Layer 11 of a small transformer language model trained on English Wikipedia (18 layers, counted from 0, width 128).
Take only the direct path to the model's output, skipping the later layers: a vector added to the residual stream pushes a token's score in proportion to its dot product with that token's output vector.

Output vectors of the tokens that the questions are about. A number n stands for (n - 128) times 0.0044.
" I": 119, 93, 117, 103, 142, 119, 121, 147, 153, 139, 124, 125, 138, 143, 129, 117, 141, 107, 120, 132, 150, 103, 168, 151, 119, 139, 138, 131, 130, 102, 177, 162, 140, 74, 145, 137, 165, 150, 177, 107, 125, 157, 106, 142, 67, 118, 169, 110, 144, 168, 176, 135, 176, 129, 141, 67, 121, 106, 81, 124, 91, 101, 150, 126, 97, 83, 99, 143, 108, 166, 110, 138, 112, 131, 104, 127, 120, 101, 180, 157, 124, 156, 129, 149, 131, 89, 124, 126, 144, 125, 98, 119, 120, 132, 113, 155, 160, 115, 155, 176, 142, 118, 173, 118, 138, 124, 114, 133, 135, 133, 109, 147, 146, 144, 101, 142, 99, 88, 105, 134, 126, 77, 68, 122, 140, 114, 98, 152
"ice": 110, 149, 122, 112, 173, 188, 153, 177, 51, 172, 127, 116, 116, 147, 84, 120, 110, 141, 100, 176, 92, 183, 104, 92, 151, 80, 129, 59, 133, 135, 151, 151, 56, 59, 119, 165, 58, 38, 133, 122, 122, 170, 99, 188, 105, 133, 150, 85, 134, 158, 124, 85, 133, 158, 153, 137, 138, 143, 109, 144, 182, 172, 139, 61, 249, 175, 64, 119, 63, 112, 123, 78, 137, 145, 113, 153, 105, 149, 144, 205, 73, 112, 193, 84, 177, 106, 148, 85, 102, 116, 160, 103, 102, 184, 103, 118, 83, 117, 114, 126, 76, 176, 155, 182, 148, 125, 159, 93, 140, 138, 140, 120, 49, 132, 201, 7, 97, 147, 134, 152, 146, 161, 131, 150, 170, 123, 120, 195
"orld": 95, 109, 85, 152, 110, 183, 170, 102, 168, 170, 119, 181, 148, 109, 77, 93, 75, 179, 73, 77, 107, 88, 129, 187, 110, 65, 159, 96, 94, 79, 166, 122, 109, 135, 113, 93, 50, 133, 145, 104, 114, 115, 41, 112, 110, 75, 140, 180, 84, 147, 161, 53, 137, 155, 203, 191, 115, 151, 149, 85, 145, 158, 129, 123, 152, 142, 146, 143, 58, 151, 181, 125, 137, 160, 168, 188, 160, 121, 144, 142, 108, 162, 140, 154, 129, 137, 88, 137, 100, 136, 121, 81, 137, 218, 175, 58, 120, 108, 92, 136, 139, 126, 66, 135, 70, 63, 163, 136, 94, 187, 175, 159, 148, 62, 149, 143, 135, 138, 215, 214, 93, 137, 110, 123, 85, 118, 114, 203
"g": 133, 58, 112, 143, 198, 83, 195, 138, 121, 181, 130, 141, 143, 100, 92, 171, 154, 206, 160, 157, 88, 121, 207, 112, 110, 169, 148, 98, 83, 109, 120, 121, 136, 185, 130, 116, 147, 108, 55, 67, 165, 138, 85, 142, 92, 152, 107, 97, 182, 132, 144, 168, 87, 68, 133, 100, 136, 41, 88, 142, 76, 139, 169, 137, 181, 192, 84, 176, 138, 103, 113, 116, 67, 91, 146, 122, 112, 118, 78, 131, 202, 93, 150, 119, 118, 114, 148, 115, 84, 215, 139, 112, 65, 127, 135, 150, 125, 157, 130, 93, 158, 161, 138, 118, 179, 121, 149, 131, 145, 119, 113, 133, 95, 96, 104, 128, 77, 176, 150, 98, 107, 118, 137, 144, 184, 128, 132, 122
"v": 149, 132, 71, 198, 184, 96, 133, 103, 150, 148, 135, 77, 186, 141, 162, 124, 200, 118, 146, 119, 122, 68, 147, 133, 111, 132, 111, 172, 110, 135, 111, 123, 100, 169, 139, 126, 86, 131, 149, 95, 163, 91, 106, 82, 181, 146, 122, 111, 99, 175, 141, 154, 78, 78, 147, 102, 95, 117, 126, 165, 102, 94, 158, 71, 161, 178, 123, 93, 152, 77, 91, 115, 111, 139, 148, 117, 77, 140, 137, 177, 113, 99, 73, 155, 78, 130, 151, 93, 61, 91, 174, 113, 115, 89, 131, 139, 169, 168, 58, 110, 154, 136, 129, 135, 161, 130, 166, 174, 151, 129, 162, 139, 128, 146, 104, 138, 156, 96, 190, 80, 108, 131, 124, 126, 199, 128, 149, 119
"ell": 84, 65, 164, 194, 112, 174, 131, 154, 122, 119, 127, 135, 110, 60, 87, 81, 115, 140, 108, 162, 140, 69, 150, 134, 187, 112, 94, 114, 167, 84, 142, 124, 157, 123, 120, 117, 141, 96, 153, 158, 111, 69, 48, 114, 170, 102, 172, 136, 154, 151, 142, 92, 149, 107, 65, 181, 124, 210, 70, 137, 170, 178, 34, 104, 148, 122, 165, 124, 97, 172, 140, 112, 35, 160, 142, 188, 88, 176, 164, 99, 146, 143, 58, 116, 92, 127, 151, 138, 86, 103, 100, 143, 100, 164, 133, 120, 97, 112, 110, 133, 156, 127, 97, 103, 195, 99, 153, 133, 141, 153, 117, 77, 107, 199, 183, 146, 103, 174, 121, 114, 182, 160, 84, 226, 147, 192, 55, 121
"m": 163, 73, 166, 154, 95, 124, 108, 123, 179, 117, 128, 111, 157, 89, 161, 160, 143, 167, 191, 177, 117, 59, 105, 116, 50, 165, 138, 133, 146, 118, 97, 91, 101, 209, 161, 114, 118, 171, 114, 99, 179, 155, 125, 161, 128, 143, 168, 117, 151, 79, 61, 205, 92, 126, 143, 139, 121, 81, 93, 68, 92, 195, 142, 124, 167, 197, 151, 92, 156, 148, 183, 95, 134, 85, 122, 82, 126, 141, 81, 150, 89, 59, 118, 100, 139, 136, 109, 112, 124, 92, 133, 86, 178, 122, 126, 127, 162, 171, 105, 128, 140, 124, 123, 105, 105, 110, 107, 117, 142, 112, 186, 168, 106, 81, 109, 152, 132, 158, 85, 81, 116, 167, 155, 107, 159, 100, 175, 138
"ess": 86, 181, 176, 190, 178, 192, 84, 228, 82, 141, 126, 170, 194, 146, 131, 190, 183, 151, 149, 81, 87, 167, 157, 92, 150, 103, 83, 82, 205, 33, 123, 110, 97, 108, 86, 157, 84, 108, 126, 128, 117, 80, 84, 162, 81, 114, 142, 104, 123, 150, 114, 25, 138, 109, 79, 159, 107, 143, 100, 129, 219, 192, 129, 161, 153, 177, 163, 131, 94, 103, 199, 96, 159, 139, 139, 139, 145, 142, 70, 128, 121, 98, 98, 142, 149, 198, 82, 92, 90, 154, 117, 165, 79, 102, 175, 144, 144, 139, 182, 160, 94, 130, 116, 129, 66, 132, 147, 132, 72, 120, 71, 101, 99, 110, 173, 152, 137, 133, 125, 112, 131, 69, 111, 86, 147, 103, 127, 146
"ig": 117, 185, 189, 94, 115, 165, 145, 148, 61, 100, 131, 163, 125, 121, 126, 129, 91, 127, 101, 148, 89, 114, 132, 94, 138, 81, 131, 113, 156, 106, 114, 176, 183, 187, 88, 140, 59, 114, 143, 184, 116, 133, 149, 192, 195, 96, 130, 72, 148, 152, 175, 129, 95, 60, 177, 105, 126, 109, 113, 159, 182, 174, 138, 160, 156, 149, 124, 140, 117, 91, 172, 148, 143, 164, 65, 110, 85, 156, 155, 159, 172, 110, 124, 122, 139, 163, 127, 161, 117, 200, 125, 144, 88, 134, 111, 70, 89, 158, 83, 146, 187, 142, 130, 87, 148, 85, 140, 194, 100, 97, 154, 87, 88, 117, 96, 123, 77, 128, 113, 138, 151, 106, 32, 91, 140, 133, 44, 127
":": 84, 170, 118, 117, 134, 98, 113, 111, 119, 143, 129, 130, 76, 98, 86, 110, 105, 110, 61, 98, 184, 126, 85, 168, 92, 122, 150, 82, 125, 65, 145, 72, 139, 99, 165, 184, 101, 191, 140, 104, 40, 108, 98, 85, 138, 147, 129, 128, 130, 150, 107, 164, 169, 77, 180, 173, 120, 132, 109, 91, 125, 147, 150, 119, 125, 164, 149, 136, 176, 120, 120, 146, 161, 159, 66, 114, 150, 139, 72, 138, 109, 199, 124, 137, 130, 89, 135, 134, 180, 146, 146, 107, 108, 65, 136, 148, 126, 149, 137, 128, 187, 158, 150, 98, 144, 176, 118, 95, 99, 142, 116, 107, 109, 169, 92, 146, 155, 129, 146, 122, 69, 169, 181, 223, 96, 160, 140, 156
"et": 86, 82, 127, 79, 103, 143, 148, 122, 91, 176, 129, 165, 138, 95, 78, 114, 99, 110, 149, 165, 133, 131, 75, 70, 141, 120, 119, 85, 190, 80, 122, 151, 133, 76, 191, 107, 160, 206, 132, 160, 190, 98, 110, 148, 115, 142, 179, 118, 114, 102, 91, 110, 86, 172, 105, 182, 111, 152, 98, 131, 183, 194, 120, 104, 143, 166, 142, 192, 73, 146, 127, 109, 143, 110, 153, 120, 73, 161, 116, 96, 136, 153, 118, 130, 108, 165, 150, 137, 88, 142, 108, 144, 145, 127, 181, 135, 147, 182, 101, 55, 163, 97, 117, 178, 160, 105, 133, 142, 146, 89, 67, 102, 124, 116, 189, 156, 131, 155, 113, 90, 91, 71, 100, 211, 159, 84, 121, 116
"pe": 146, 55, 112, 136, 107, 222, 127, 105, 165, 138, 124, 112, 115, 174, 186, 158, 81, 155, 223, 61, 102, 99, 153, 144, 119, 165, 97, 105, 57, 112, 133, 80, 177, 172, 167, 121, 54, 141, 118, 21, 156, 129, 39, 110, 106, 105, 194, 199, 139, 106, 100, 109, 182, 133, 133, 122, 130, 70, 77, 22, 160, 163, 32, 71, 213, 157, 110, 101, 92, 167, 187, 183, 46, 101, 132, 139, 135, 103, 167, 97, 133, 115, 111, 161, 63, 152, 103, 134, 81, 180, 188, 125, 169, 63, 152, 122, 161, 160, 89, 187, 52, 140, 118, 148, 143, 195, 181, 97, 169, 124, 133, 120, 129, 83, 128, 73, 189, 127, 155, 128, 118, 182, 176, 159, 149, 138, 27, 203
"ased": 92, 116, 169, 216, 105, 125, 148, 105, 180, 127, 119, 109, 130, 84, 90, 120, 157, 167, 103, 45, 181, 102, 137, 127, 119, 88, 144, 114, 49, 122, 205, 117, 143, 148, 170, 119, 104, 189, 121, 137, 74, 38, 135, 13, 144, 135, 123, 138, 116, 66, 162, 166, 115, 181, 175, 110, 190, 137, 172, 173, 231, 219, 130, 90, 188, 182, 146, 87, 62, 61, 130, 199, 120, 143, 111, 162, 103, 159, 139, 65, 133, 96, 111, 142, 114, 125, 141, 56, 97, 192, 141, 138, 89, 164, 221, 92, 93, 69, 113, 88, 152, 198, 147, 178, 111, 82, 157, 72, 117, 203, 172, 170, 104, 13, 153, 140, 78, 98, 127, 127, 147, 86, 133, 156, 106, 74, 130, 109
"t": 184, 111, 127, 135, 132, 151, 171, 104, 121, 145, 133, 182, 101, 120, 190, 158, 129, 115, 201, 129, 183, 51, 154, 83, 69, 120, 142, 141, 132, 166, 96, 118, 159, 154, 114, 118, 103, 113, 117, 113, 75, 144, 157, 73, 160, 148, 128, 104, 138, 133, 96, 135, 112, 95, 128, 146, 129, 61, 87, 114, 92, 150, 159, 138, 197, 102, 117, 111, 72, 173, 76, 146, 126, 126, 129, 92, 106, 163, 75, 48, 157, 69, 127, 128, 184, 136, 135, 138, 52, 124, 183, 116, 101, 215, 82, 144, 173, 141, 114, 137, 146, 176, 180, 100, 111, 160, 127, 142, 148, 106, 90, 158, 66, 136, 136, 157, 154, 125, 127, 115, 118, 118, 137, 119, 164, 160, 151, 55
"end": 140, 106, 131, 182, 155, 169, 94, 174, 158, 134, 133, 204, 141, 129, 118, 152, 136, 116, 88, 161, 46, 140, 162, 153, 66, 75, 130, 136, 159, 78, 148, 94, 89, 121, 132, 133, 124, 125, 128, 115, 167, 169, 167, 158, 190, 90, 87, 153, 99, 130, 161, 91, 171, 109, 118, 82, 107, 172, 69, 99, 169, 181, 80, 62, 158, 184, 70, 151, 97, 112, 134, 173, 113, 153, 149, 185, 92, 185, 141, 116, 105, 105, 109, 166, 102, 108, 136, 159, 122, 75, 85, 196, 122, 103, 143, 95, 103, 112, 118, 67, 95, 114, 176, 66, 119, 122, 164, 162, 97, 176, 88, 93, 125, 171, 166, 142, 90, 119, 129, 92, 97, 192, 117, 186, 149, 122, 136, 82
"y": 129, 56, 158, 217, 118, 155, 149, 149, 159, 122, 136, 157, 183, 125, 109, 131, 131, 119, 125, 118, 164, 75, 128, 88, 159, 71, 117, 93, 143, 92, 113, 133, 84, 121, 105, 134, 175, 130, 124, 144, 148, 179, 170, 153, 126, 191, 169, 96, 117, 162, 33, 165, 95, 150, 78, 96, 92, 146, 125, 147, 129, 125, 120, 152, 178, 81, 101, 106, 137, 167, 152, 89, 185, 153, 112, 121, 88, 170, 65, 107, 167, 113, 109, 106, 140, 136, 152, 158, 28, 123, 103, 166, 83, 142, 196, 140, 117, 133, 161, 111, 141, 104, 172, 100, 126, 63, 135, 128, 145, 101, 187, 65, 114, 119, 94, 142, 77, 113, 99, 134, 161, 120, 67, 201, 164, 149, 157, 108

Each question shows what one neuron of this layer's MLP adds at an activation of 1. A number n stands for (n - 128) times 0.0068.

n166: 142, 141, 130, 98, 144, 84, 117, 110, 114, 156, 168, 135, 104, 158, 175, 142, 116, 120, 119, 149, 85, 92, 149, 102, 109, 137, 120, 152, 85, 216, 150, 129, 155, 99, 142, 127, 122, 135, 146, 115, 144, 111, 105, 111, 86, 119, 158, 100, 138, 183, 143, 149, 168, 139, 138, 112, 134, 156, 113, 132, 136, 118, 101, 150, 93, 103, 141, 126, 102, 133, 127, 164, 121, 152, 85, 102, 113, 96, 135, 129, 105, 109, 102, 157, 56, 143, 91, 115, 144, 130, 110, 122, 92, 102, 147, 145, 125, 146, 153, 148, 130, 111, 139, 180, 128, 139, 106, 139, 112, 136, 129, 125, 119, 145, 71, 146, 119, 151, 179, 155, 138, 120, 148, 106, 116, 146, 147, 124
Which three tokens does it push up most, strongest first? " I", "pe", "v"

n283: 117, 146, 135, 121, 153, 105, 103, 119, 147, 139, 66, 144, 107, 136, 134, 152, 102, 135, 137, 156, 157, 136, 155, 103, 87, 78, 162, 161, 140, 121, 165, 131, 176, 68, 132, 154, 183, 150, 141, 118, 142, 145, 151, 147, 133, 90, 189, 92, 146, 173, 187, 123, 161, 117, 116, 138, 101, 126, 128, 114, 115, 120, 135, 90, 128, 103, 133, 123, 126, 106, 108, 140, 107, 121, 101, 109, 98, 146, 95, 114, 111, 125, 118, 116, 87, 129, 146, 129, 111, 151, 149, 147, 126, 139, 145, 128, 181, 94, 157, 122, 139, 79, 161, 126, 179, 76, 89, 106, 178, 106, 109, 127, 168, 117, 142, 154, 116, 106, 99, 158, 97, 135, 104, 143, 117, 116, 130, 155
Which two tokens does it push up most, strongest first? " I", "et"

n205: 133, 164, 150, 118, 114, 127, 110, 130, 173, 92, 93, 107, 170, 108, 138, 105, 88, 116, 152, 87, 142, 146, 157, 118, 139, 99, 162, 118, 135, 73, 125, 101, 176, 104, 148, 126, 111, 111, 170, 154, 135, 124, 140, 132, 136, 138, 160, 138, 87, 124, 85, 133, 130, 198, 153, 69, 112, 150, 154, 130, 99, 145, 120, 170, 120, 85, 123, 134, 124, 149, 139, 110, 125, 94, 136, 129, 136, 109, 117, 112, 129, 114, 119, 173, 76, 138, 130, 112, 118, 139, 135, 148, 94, 132, 155, 183, 119, 160, 142, 136, 95, 99, 136, 127, 119, 123, 167, 115, 91, 113, 101, 151, 140, 160, 112, 119, 140, 144, 77, 134, 112, 165, 111, 113, 166, 94, 153, 126
Which two tokens does it push up most, strongest first? "y", "ess"

n337: 102, 144, 83, 138, 126, 131, 114, 113, 106, 134, 101, 161, 166, 160, 157, 88, 98, 134, 120, 155, 95, 173, 116, 117, 149, 119, 131, 175, 132, 119, 147, 155, 100, 117, 137, 91, 90, 88, 127, 89, 121, 170, 128, 96, 154, 99, 109, 144, 97, 141, 99, 122, 112, 110, 103, 160, 126, 160, 127, 147, 181, 99, 148, 155, 67, 140, 140, 163, 159, 105, 126, 109, 153, 116, 209, 109, 92, 129, 104, 160, 76, 143, 106, 132, 139, 126, 78, 91, 103, 148, 136, 139, 130, 145, 131, 77, 103, 111, 70, 161, 155, 166, 150, 135, 155, 157, 155, 175, 92, 120, 152, 139, 117, 149, 119, 107, 85, 88, 109, 108, 163, 126, 184, 161, 152, 113, 139, 99
Which three tokens does it push up most, strongest first? "v", "ice", "end"

n140: 135, 146, 117, 105, 117, 152, 163, 146, 137, 104, 153, 141, 141, 154, 93, 156, 130, 112, 103, 166, 98, 148, 92, 131, 147, 157, 118, 144, 130, 173, 119, 103, 99, 124, 143, 145, 121, 93, 53, 102, 130, 166, 137, 121, 112, 158, 166, 128, 65, 128, 89, 163, 129, 155, 137, 127, 127, 119, 153, 179, 130, 118, 163, 179, 93, 135, 179, 127, 164, 138, 163, 117, 116, 110, 88, 115, 89, 138, 112, 116, 116, 127, 136, 120, 135, 100, 134, 129, 134, 173, 116, 107, 126, 137, 110, 115, 148, 77, 121, 121, 150, 139, 159, 95, 131, 101, 172, 110, 91, 161, 135, 108, 95, 125, 127, 133, 103, 124, 97, 86, 178, 124, 141, 136, 112, 133, 107, 95
Pushed up most: "y"

n347: 134, 76, 129, 156, 128, 139, 85, 128, 120, 172, 99, 138, 115, 149, 166, 127, 121, 172, 123, 113, 137, 135, 96, 79, 142, 119, 134, 140, 130, 120, 98, 127, 89, 151, 105, 135, 132, 111, 172, 113, 156, 121, 103, 168, 89, 100, 108, 147, 129, 161, 126, 64, 103, 147, 178, 129, 136, 176, 118, 128, 125, 160, 115, 120, 162, 175, 120, 189, 114, 126, 104, 108, 121, 118, 94, 116, 179, 124, 124, 84, 102, 138, 139, 124, 130, 135, 128, 125, 87, 127, 213, 146, 110, 97, 112, 128, 126, 105, 105, 134, 114, 118, 129, 129, 143, 137, 108, 104, 102, 177, 124, 130, 130, 134, 169, 114, 127, 138, 114, 118, 93, 127, 114, 100, 159, 157, 155, 145
Which three tokens does it push up most, strongest first? "ice", "ess", "pe"

n346: 109, 119, 150, 105, 95, 122, 145, 175, 149, 136, 142, 129, 126, 147, 139, 125, 153, 154, 173, 127, 130, 137, 146, 117, 81, 116, 103, 110, 72, 111, 164, 122, 153, 108, 113, 93, 147, 81, 114, 107, 124, 127, 112, 164, 101, 168, 114, 177, 148, 116, 125, 117, 117, 112, 134, 116, 139, 130, 124, 121, 99, 150, 127, 75, 115, 108, 157, 138, 135, 114, 136, 137, 155, 161, 88, 91, 100, 171, 137, 122, 112, 145, 123, 80, 140, 137, 133, 93, 127, 94, 65, 114, 144, 113, 155, 123, 168, 129, 142, 109, 173, 146, 107, 110, 142, 174, 97, 129, 146, 105, 130, 144, 109, 140, 133, 115, 119, 145, 145, 164, 92, 133, 140, 164, 127, 95, 132, 149
Pushed down most: "ig"

n473: 107, 124, 119, 132, 130, 71, 119, 154, 61, 119, 137, 143, 96, 114, 110, 123, 98, 102, 138, 168, 150, 169, 131, 123, 82, 93, 101, 115, 85, 124, 145, 150, 170, 137, 123, 133, 121, 122, 166, 153, 103, 103, 139, 138, 175, 158, 175, 149, 92, 109, 141, 104, 94, 114, 132, 114, 126, 137, 72, 150, 140, 155, 125, 102, 97, 129, 129, 109, 109, 112, 122, 121, 112, 113, 117, 144, 109, 154, 153, 153, 133, 88, 107, 131, 177, 126, 69, 113, 121, 156, 108, 84, 155, 131, 116, 93, 113, 140, 97, 146, 146, 207, 189, 165, 150, 145, 125, 119, 163, 133, 117, 116, 161, 167, 176, 111, 142, 100, 101, 105, 133, 115, 188, 113, 157, 95, 145, 152
Pushed up most: "ice"

n336: 125, 145, 145, 159, 154, 170, 85, 122, 118, 125, 137, 148, 78, 120, 120, 180, 154, 119, 146, 107, 123, 131, 129, 118, 118, 108, 127, 128, 136, 142, 130, 127, 108, 109, 139, 151, 121, 105, 118, 153, 156, 138, 149, 139, 133, 127, 152, 163, 127, 116, 131, 101, 115, 129, 96, 140, 134, 109, 119, 140, 120, 144, 138, 148, 177, 172, 139, 123, 117, 158, 119, 102, 129, 140, 117, 150, 99, 127, 122, 165, 145, 99, 91, 139, 121, 102, 137, 90, 95, 129, 143, 130, 93, 108, 84, 131, 56, 120, 123, 146, 132, 167, 152, 152, 71, 80, 113, 130, 132, 117, 77, 96, 138, 134, 130, 148, 172, 180, 133, 111, 129, 100, 151, 83, 140, 169, 129, 127
Which three tokens does it push up most, strongest first? "ess", "ice", "t"

n430: 108, 114, 128, 125, 146, 124, 177, 144, 151, 114, 91, 165, 136, 99, 112, 150, 131, 111, 119, 99, 138, 116, 144, 173, 142, 127, 111, 159, 91, 87, 130, 121, 157, 108, 111, 169, 117, 156, 131, 93, 147, 120, 154, 69, 81, 137, 141, 124, 113, 143, 70, 188, 152, 106, 115, 131, 148, 131, 85, 151, 132, 114, 101, 110, 157, 143, 161, 100, 128, 124, 107, 109, 130, 114, 130, 107, 164, 80, 121, 140, 183, 130, 166, 115, 123, 152, 129, 88, 114, 147, 122, 81, 120, 170, 144, 98, 119, 137, 98, 146, 133, 134, 106, 118, 121, 143, 156, 145, 170, 102, 94, 158, 111, 173, 94, 118, 139, 88, 179, 145, 143, 142, 174, 119, 160, 55, 95, 171
Pushed down most: "end"

n349: 108, 171, 160, 140, 130, 133, 100, 136, 95, 103, 129, 95, 106, 127, 124, 115, 136, 115, 146, 158, 204, 127, 120, 112, 141, 133, 113, 148, 75, 88, 116, 152, 156, 146, 106, 142, 114, 114, 152, 93, 146, 108, 166, 138, 133, 128, 160, 146, 110, 166, 128, 136, 123, 152, 162, 144, 88, 122, 142, 99, 136, 173, 147, 152, 132, 114, 151, 127, 161, 117, 151, 145, 106, 133, 99, 154, 129, 122, 164, 121, 115, 127, 128, 107, 118, 106, 108, 102, 131, 99, 125, 120, 91, 90, 98, 124, 129, 117, 129, 125, 132, 73, 136, 76, 113, 118, 143, 127, 161, 105, 135, 131, 114, 125, 149, 159, 139, 174, 127, 132, 119, 158, 146, 167, 116, 128, 115, 106
Pushed down most: "g"

n19: 125, 113, 121, 123, 103, 132, 116, 109, 155, 149, 106, 123, 143, 162, 141, 105, 123, 132, 136, 166, 124, 156, 151, 149, 156, 90, 134, 131, 183, 104, 117, 125, 138, 137, 100, 158, 109, 95, 117, 124, 114, 210, 154, 110, 100, 157, 151, 126, 120, 148, 111, 110, 124, 159, 103, 112, 127, 128, 126, 146, 168, 109, 78, 121, 174, 52, 128, 136, 143, 123, 124, 134, 96, 123, 146, 114, 123, 117, 100, 129, 170, 137, 115, 162, 119, 138, 130, 89, 158, 131, 85, 150, 140, 122, 119, 121, 170, 143, 151, 116, 153, 162, 101, 127, 97, 128, 159, 133, 77, 153, 133, 81, 159, 125, 98, 137, 132, 78, 115, 119, 73, 154, 117, 129, 145, 152, 140, 133
Which three tokens does it push up most, strongest first? "y", "end", "ess"

n137: 152, 140, 114, 192, 96, 115, 124, 159, 120, 133, 142, 133, 142, 101, 161, 131, 107, 129, 106, 116, 153, 123, 109, 103, 117, 146, 144, 104, 112, 156, 116, 141, 133, 168, 129, 136, 131, 136, 119, 152, 112, 61, 100, 106, 111, 99, 73, 117, 149, 137, 77, 115, 135, 137, 131, 75, 109, 144, 183, 105, 130, 142, 128, 155, 136, 143, 145, 98, 156, 170, 171, 119, 141, 109, 87, 130, 145, 137, 137, 104, 147, 200, 110, 186, 156, 101, 88, 129, 127, 136, 91, 141, 83, 84, 137, 146, 111, 150, 174, 151, 130, 150, 128, 148, 82, 134, 123, 148, 114, 137, 112, 148, 116, 121, 155, 127, 135, 98, 148, 98, 137, 101, 92, 141, 154, 148, 146, 139
Which two tokens does it push up most, strongest first? "ess", "ased"

n352: 99, 91, 157, 117, 109, 144, 153, 133, 137, 150, 177, 79, 155, 132, 135, 111, 139, 158, 116, 157, 119, 114, 161, 145, 100, 112, 100, 90, 83, 131, 208, 115, 100, 112, 135, 126, 139, 150, 130, 115, 160, 100, 120, 114, 106, 158, 132, 151, 128, 186, 116, 136, 124, 102, 120, 127, 165, 117, 167, 156, 130, 141, 104, 144, 110, 158, 135, 130, 146, 130, 106, 149, 108, 149, 108, 87, 138, 128, 162, 104, 95, 121, 141, 157, 122, 173, 158, 105, 82, 150, 126, 109, 159, 99, 96, 91, 150, 80, 107, 119, 145, 137, 179, 143, 136, 97, 130, 133, 145, 122, 144, 94, 141, 119, 63, 105, 129, 138, 127, 144, 152, 132, 110, 130, 164, 99, 138, 102
Pushed up most: "ased"

n475: 118, 112, 157, 123, 163, 85, 116, 157, 132, 103, 170, 108, 150, 121, 166, 139, 141, 105, 117, 167, 105, 132, 170, 140, 165, 124, 136, 122, 134, 151, 127, 151, 99, 143, 119, 83, 118, 163, 154, 141, 115, 138, 195, 85, 147, 131, 140, 169, 70, 146, 178, 120, 123, 122, 124, 96, 150, 145, 127, 150, 112, 142, 123, 130, 84, 97, 142, 99, 88, 154, 125, 161, 119, 126, 111, 117, 168, 128, 121, 147, 124, 168, 154, 102, 109, 109, 111, 178, 153, 100, 126, 140, 119, 92, 150, 130, 145, 126, 145, 124, 84, 116, 107, 124, 162, 90, 105, 133, 144, 135, 119, 110, 115, 135, 152, 140, 79, 71, 160, 93, 153, 148, 112, 95, 130, 108, 131, 90
Pushed up most: "end"

n241: 188, 151, 130, 71, 140, 135, 123, 134, 133, 119, 106, 115, 111, 108, 120, 172, 111, 114, 105, 99, 162, 138, 124, 130, 160, 117, 128, 141, 149, 133, 134, 123, 172, 121, 156, 137, 165, 114, 178, 129, 88, 126, 104, 129, 105, 99, 115, 81, 145, 132, 102, 147, 120, 138, 120, 127, 111, 130, 111, 127, 143, 121, 144, 127, 148, 91, 140, 109, 133, 162, 124, 145, 117, 140, 93, 111, 121, 147, 127, 188, 136, 119, 107, 115, 69, 107, 146, 89, 172, 125, 116, 138, 127, 116, 123, 108, 112, 122, 156, 134, 136, 147, 156, 161, 110, 144, 127, 128, 144, 65, 111, 143, 104, 121, 112, 164, 158, 136, 100, 123, 122, 165, 137, 168, 103, 147, 144, 120
Pushed down most: "orld"

n504: 124, 129, 139, 115, 119, 134, 96, 154, 110, 108, 91, 120, 107, 142, 84, 152, 178, 132, 151, 118, 168, 102, 93, 137, 83, 128, 112, 156, 68, 110, 136, 114, 172, 139, 152, 95, 132, 137, 89, 106, 124, 113, 126, 154, 126, 161, 115, 98, 125, 152, 99, 103, 168, 139, 116, 89, 147, 82, 122, 126, 147, 175, 97, 136, 145, 175, 114, 112, 109, 136, 96, 121, 156, 173, 112, 110, 137, 112, 124, 92, 163, 100, 123, 121, 140, 109, 173, 172, 118, 122, 108, 112, 127, 92, 142, 121, 178, 163, 166, 111, 138, 106, 115, 143, 166, 138, 141, 114, 181, 132, 128, 120, 145, 120, 108, 132, 122, 161, 136, 152, 92, 140, 82, 157, 126, 130, 154, 148
Which two tokens does it push up most, strongest first? "pe", "g"

n60: 128, 135, 113, 99, 128, 161, 174, 110, 94, 127, 153, 144, 151, 143, 130, 113, 146, 142, 113, 106, 109, 104, 126, 145, 98, 120, 145, 160, 140, 122, 120, 109, 141, 148, 129, 135, 86, 139, 142, 169, 159, 128, 156, 148, 85, 113, 140, 136, 156, 148, 79, 125, 156, 112, 126, 76, 161, 165, 101, 112, 104, 180, 100, 113, 176, 126, 130, 88, 132, 96, 158, 114, 120, 110, 140, 116, 138, 129, 139, 125, 129, 155, 104, 113, 111, 163, 96, 84, 147, 124, 111, 109, 124, 150, 142, 142, 118, 119, 122, 132, 134, 98, 130, 127, 103, 143, 129, 101, 139, 103, 134, 120, 113, 127, 116, 142, 150, 165, 101, 139, 103, 107, 153, 145, 125, 148, 180, 84
Pushed down most: " I"

n411: 115, 111, 148, 101, 131, 142, 152, 131, 178, 139, 152, 170, 128, 92, 79, 161, 146, 103, 149, 143, 153, 96, 125, 145, 107, 96, 92, 181, 181, 142, 127, 115, 135, 90, 200, 118, 133, 164, 101, 111, 141, 123, 117, 124, 121, 110, 118, 135, 131, 148, 105, 134, 162, 129, 86, 125, 127, 126, 136, 118, 176, 137, 118, 78, 109, 108, 122, 140, 150, 155, 139, 141, 101, 155, 135, 119, 139, 124, 120, 120, 140, 106, 121, 113, 72, 81, 153, 157, 142, 109, 116, 152, 82, 131, 145, 162, 121, 147, 107, 156, 139, 127, 104, 102, 143, 105, 148, 92, 133, 113, 148, 132, 134, 143, 174, 121, 82, 105, 141, 144, 127, 140, 74, 159, 74, 167, 153, 116
Which two tokens does it push up most, strongest first? "ell", "end"

n51: 101, 64, 95, 110, 152, 147, 149, 136, 131, 159, 130, 142, 149, 149, 121, 128, 139, 141, 174, 111, 87, 146, 126, 109, 109, 149, 110, 136, 142, 64, 129, 156, 132, 131, 129, 129, 109, 105, 131, 118, 117, 116, 148, 148, 79, 173, 96, 85, 148, 141, 73, 150, 158, 116, 171, 138, 135, 119, 130, 143, 124, 130, 141, 155, 122, 153, 148, 119, 141, 151, 82, 104, 135, 132, 109, 146, 117, 85, 133, 89, 116, 106, 130, 156, 139, 145, 127, 142, 101, 164, 182, 130, 153, 106, 171, 119, 131, 118, 104, 159, 111, 141, 169, 106, 111, 154, 88, 141, 114, 142, 145, 111, 151, 136, 97, 140, 94, 129, 143, 99, 117, 112, 81, 158, 111, 145, 164, 127
Which three tokens does it push up most, strongest first? "g", "y", "ess"

n266: 91, 96, 113, 88, 99, 116, 101, 183, 129, 118, 135, 111, 134, 159, 101, 115, 93, 125, 130, 114, 121, 144, 142, 92, 172, 91, 135, 107, 126, 150, 122, 145, 126, 145, 83, 157, 167, 128, 107, 92, 137, 145, 151, 73, 161, 162, 130, 151, 118, 161, 99, 126, 94, 130, 110, 126, 111, 109, 133, 113, 179, 162, 124, 141, 143, 82, 135, 172, 130, 128, 127, 141, 152, 121, 121, 111, 151, 107, 104, 142, 162, 167, 118, 132, 105, 154, 89, 85, 152, 129, 147, 92, 92, 141, 131, 162, 133, 155, 141, 125, 133, 117, 135, 108, 168, 123, 107, 86, 130, 116, 151, 121, 137, 125, 169, 174, 111, 167, 93, 129, 99, 146, 131, 120, 123, 130, 158, 147
Which two tokens does it push up most, strongest first? "y", "et"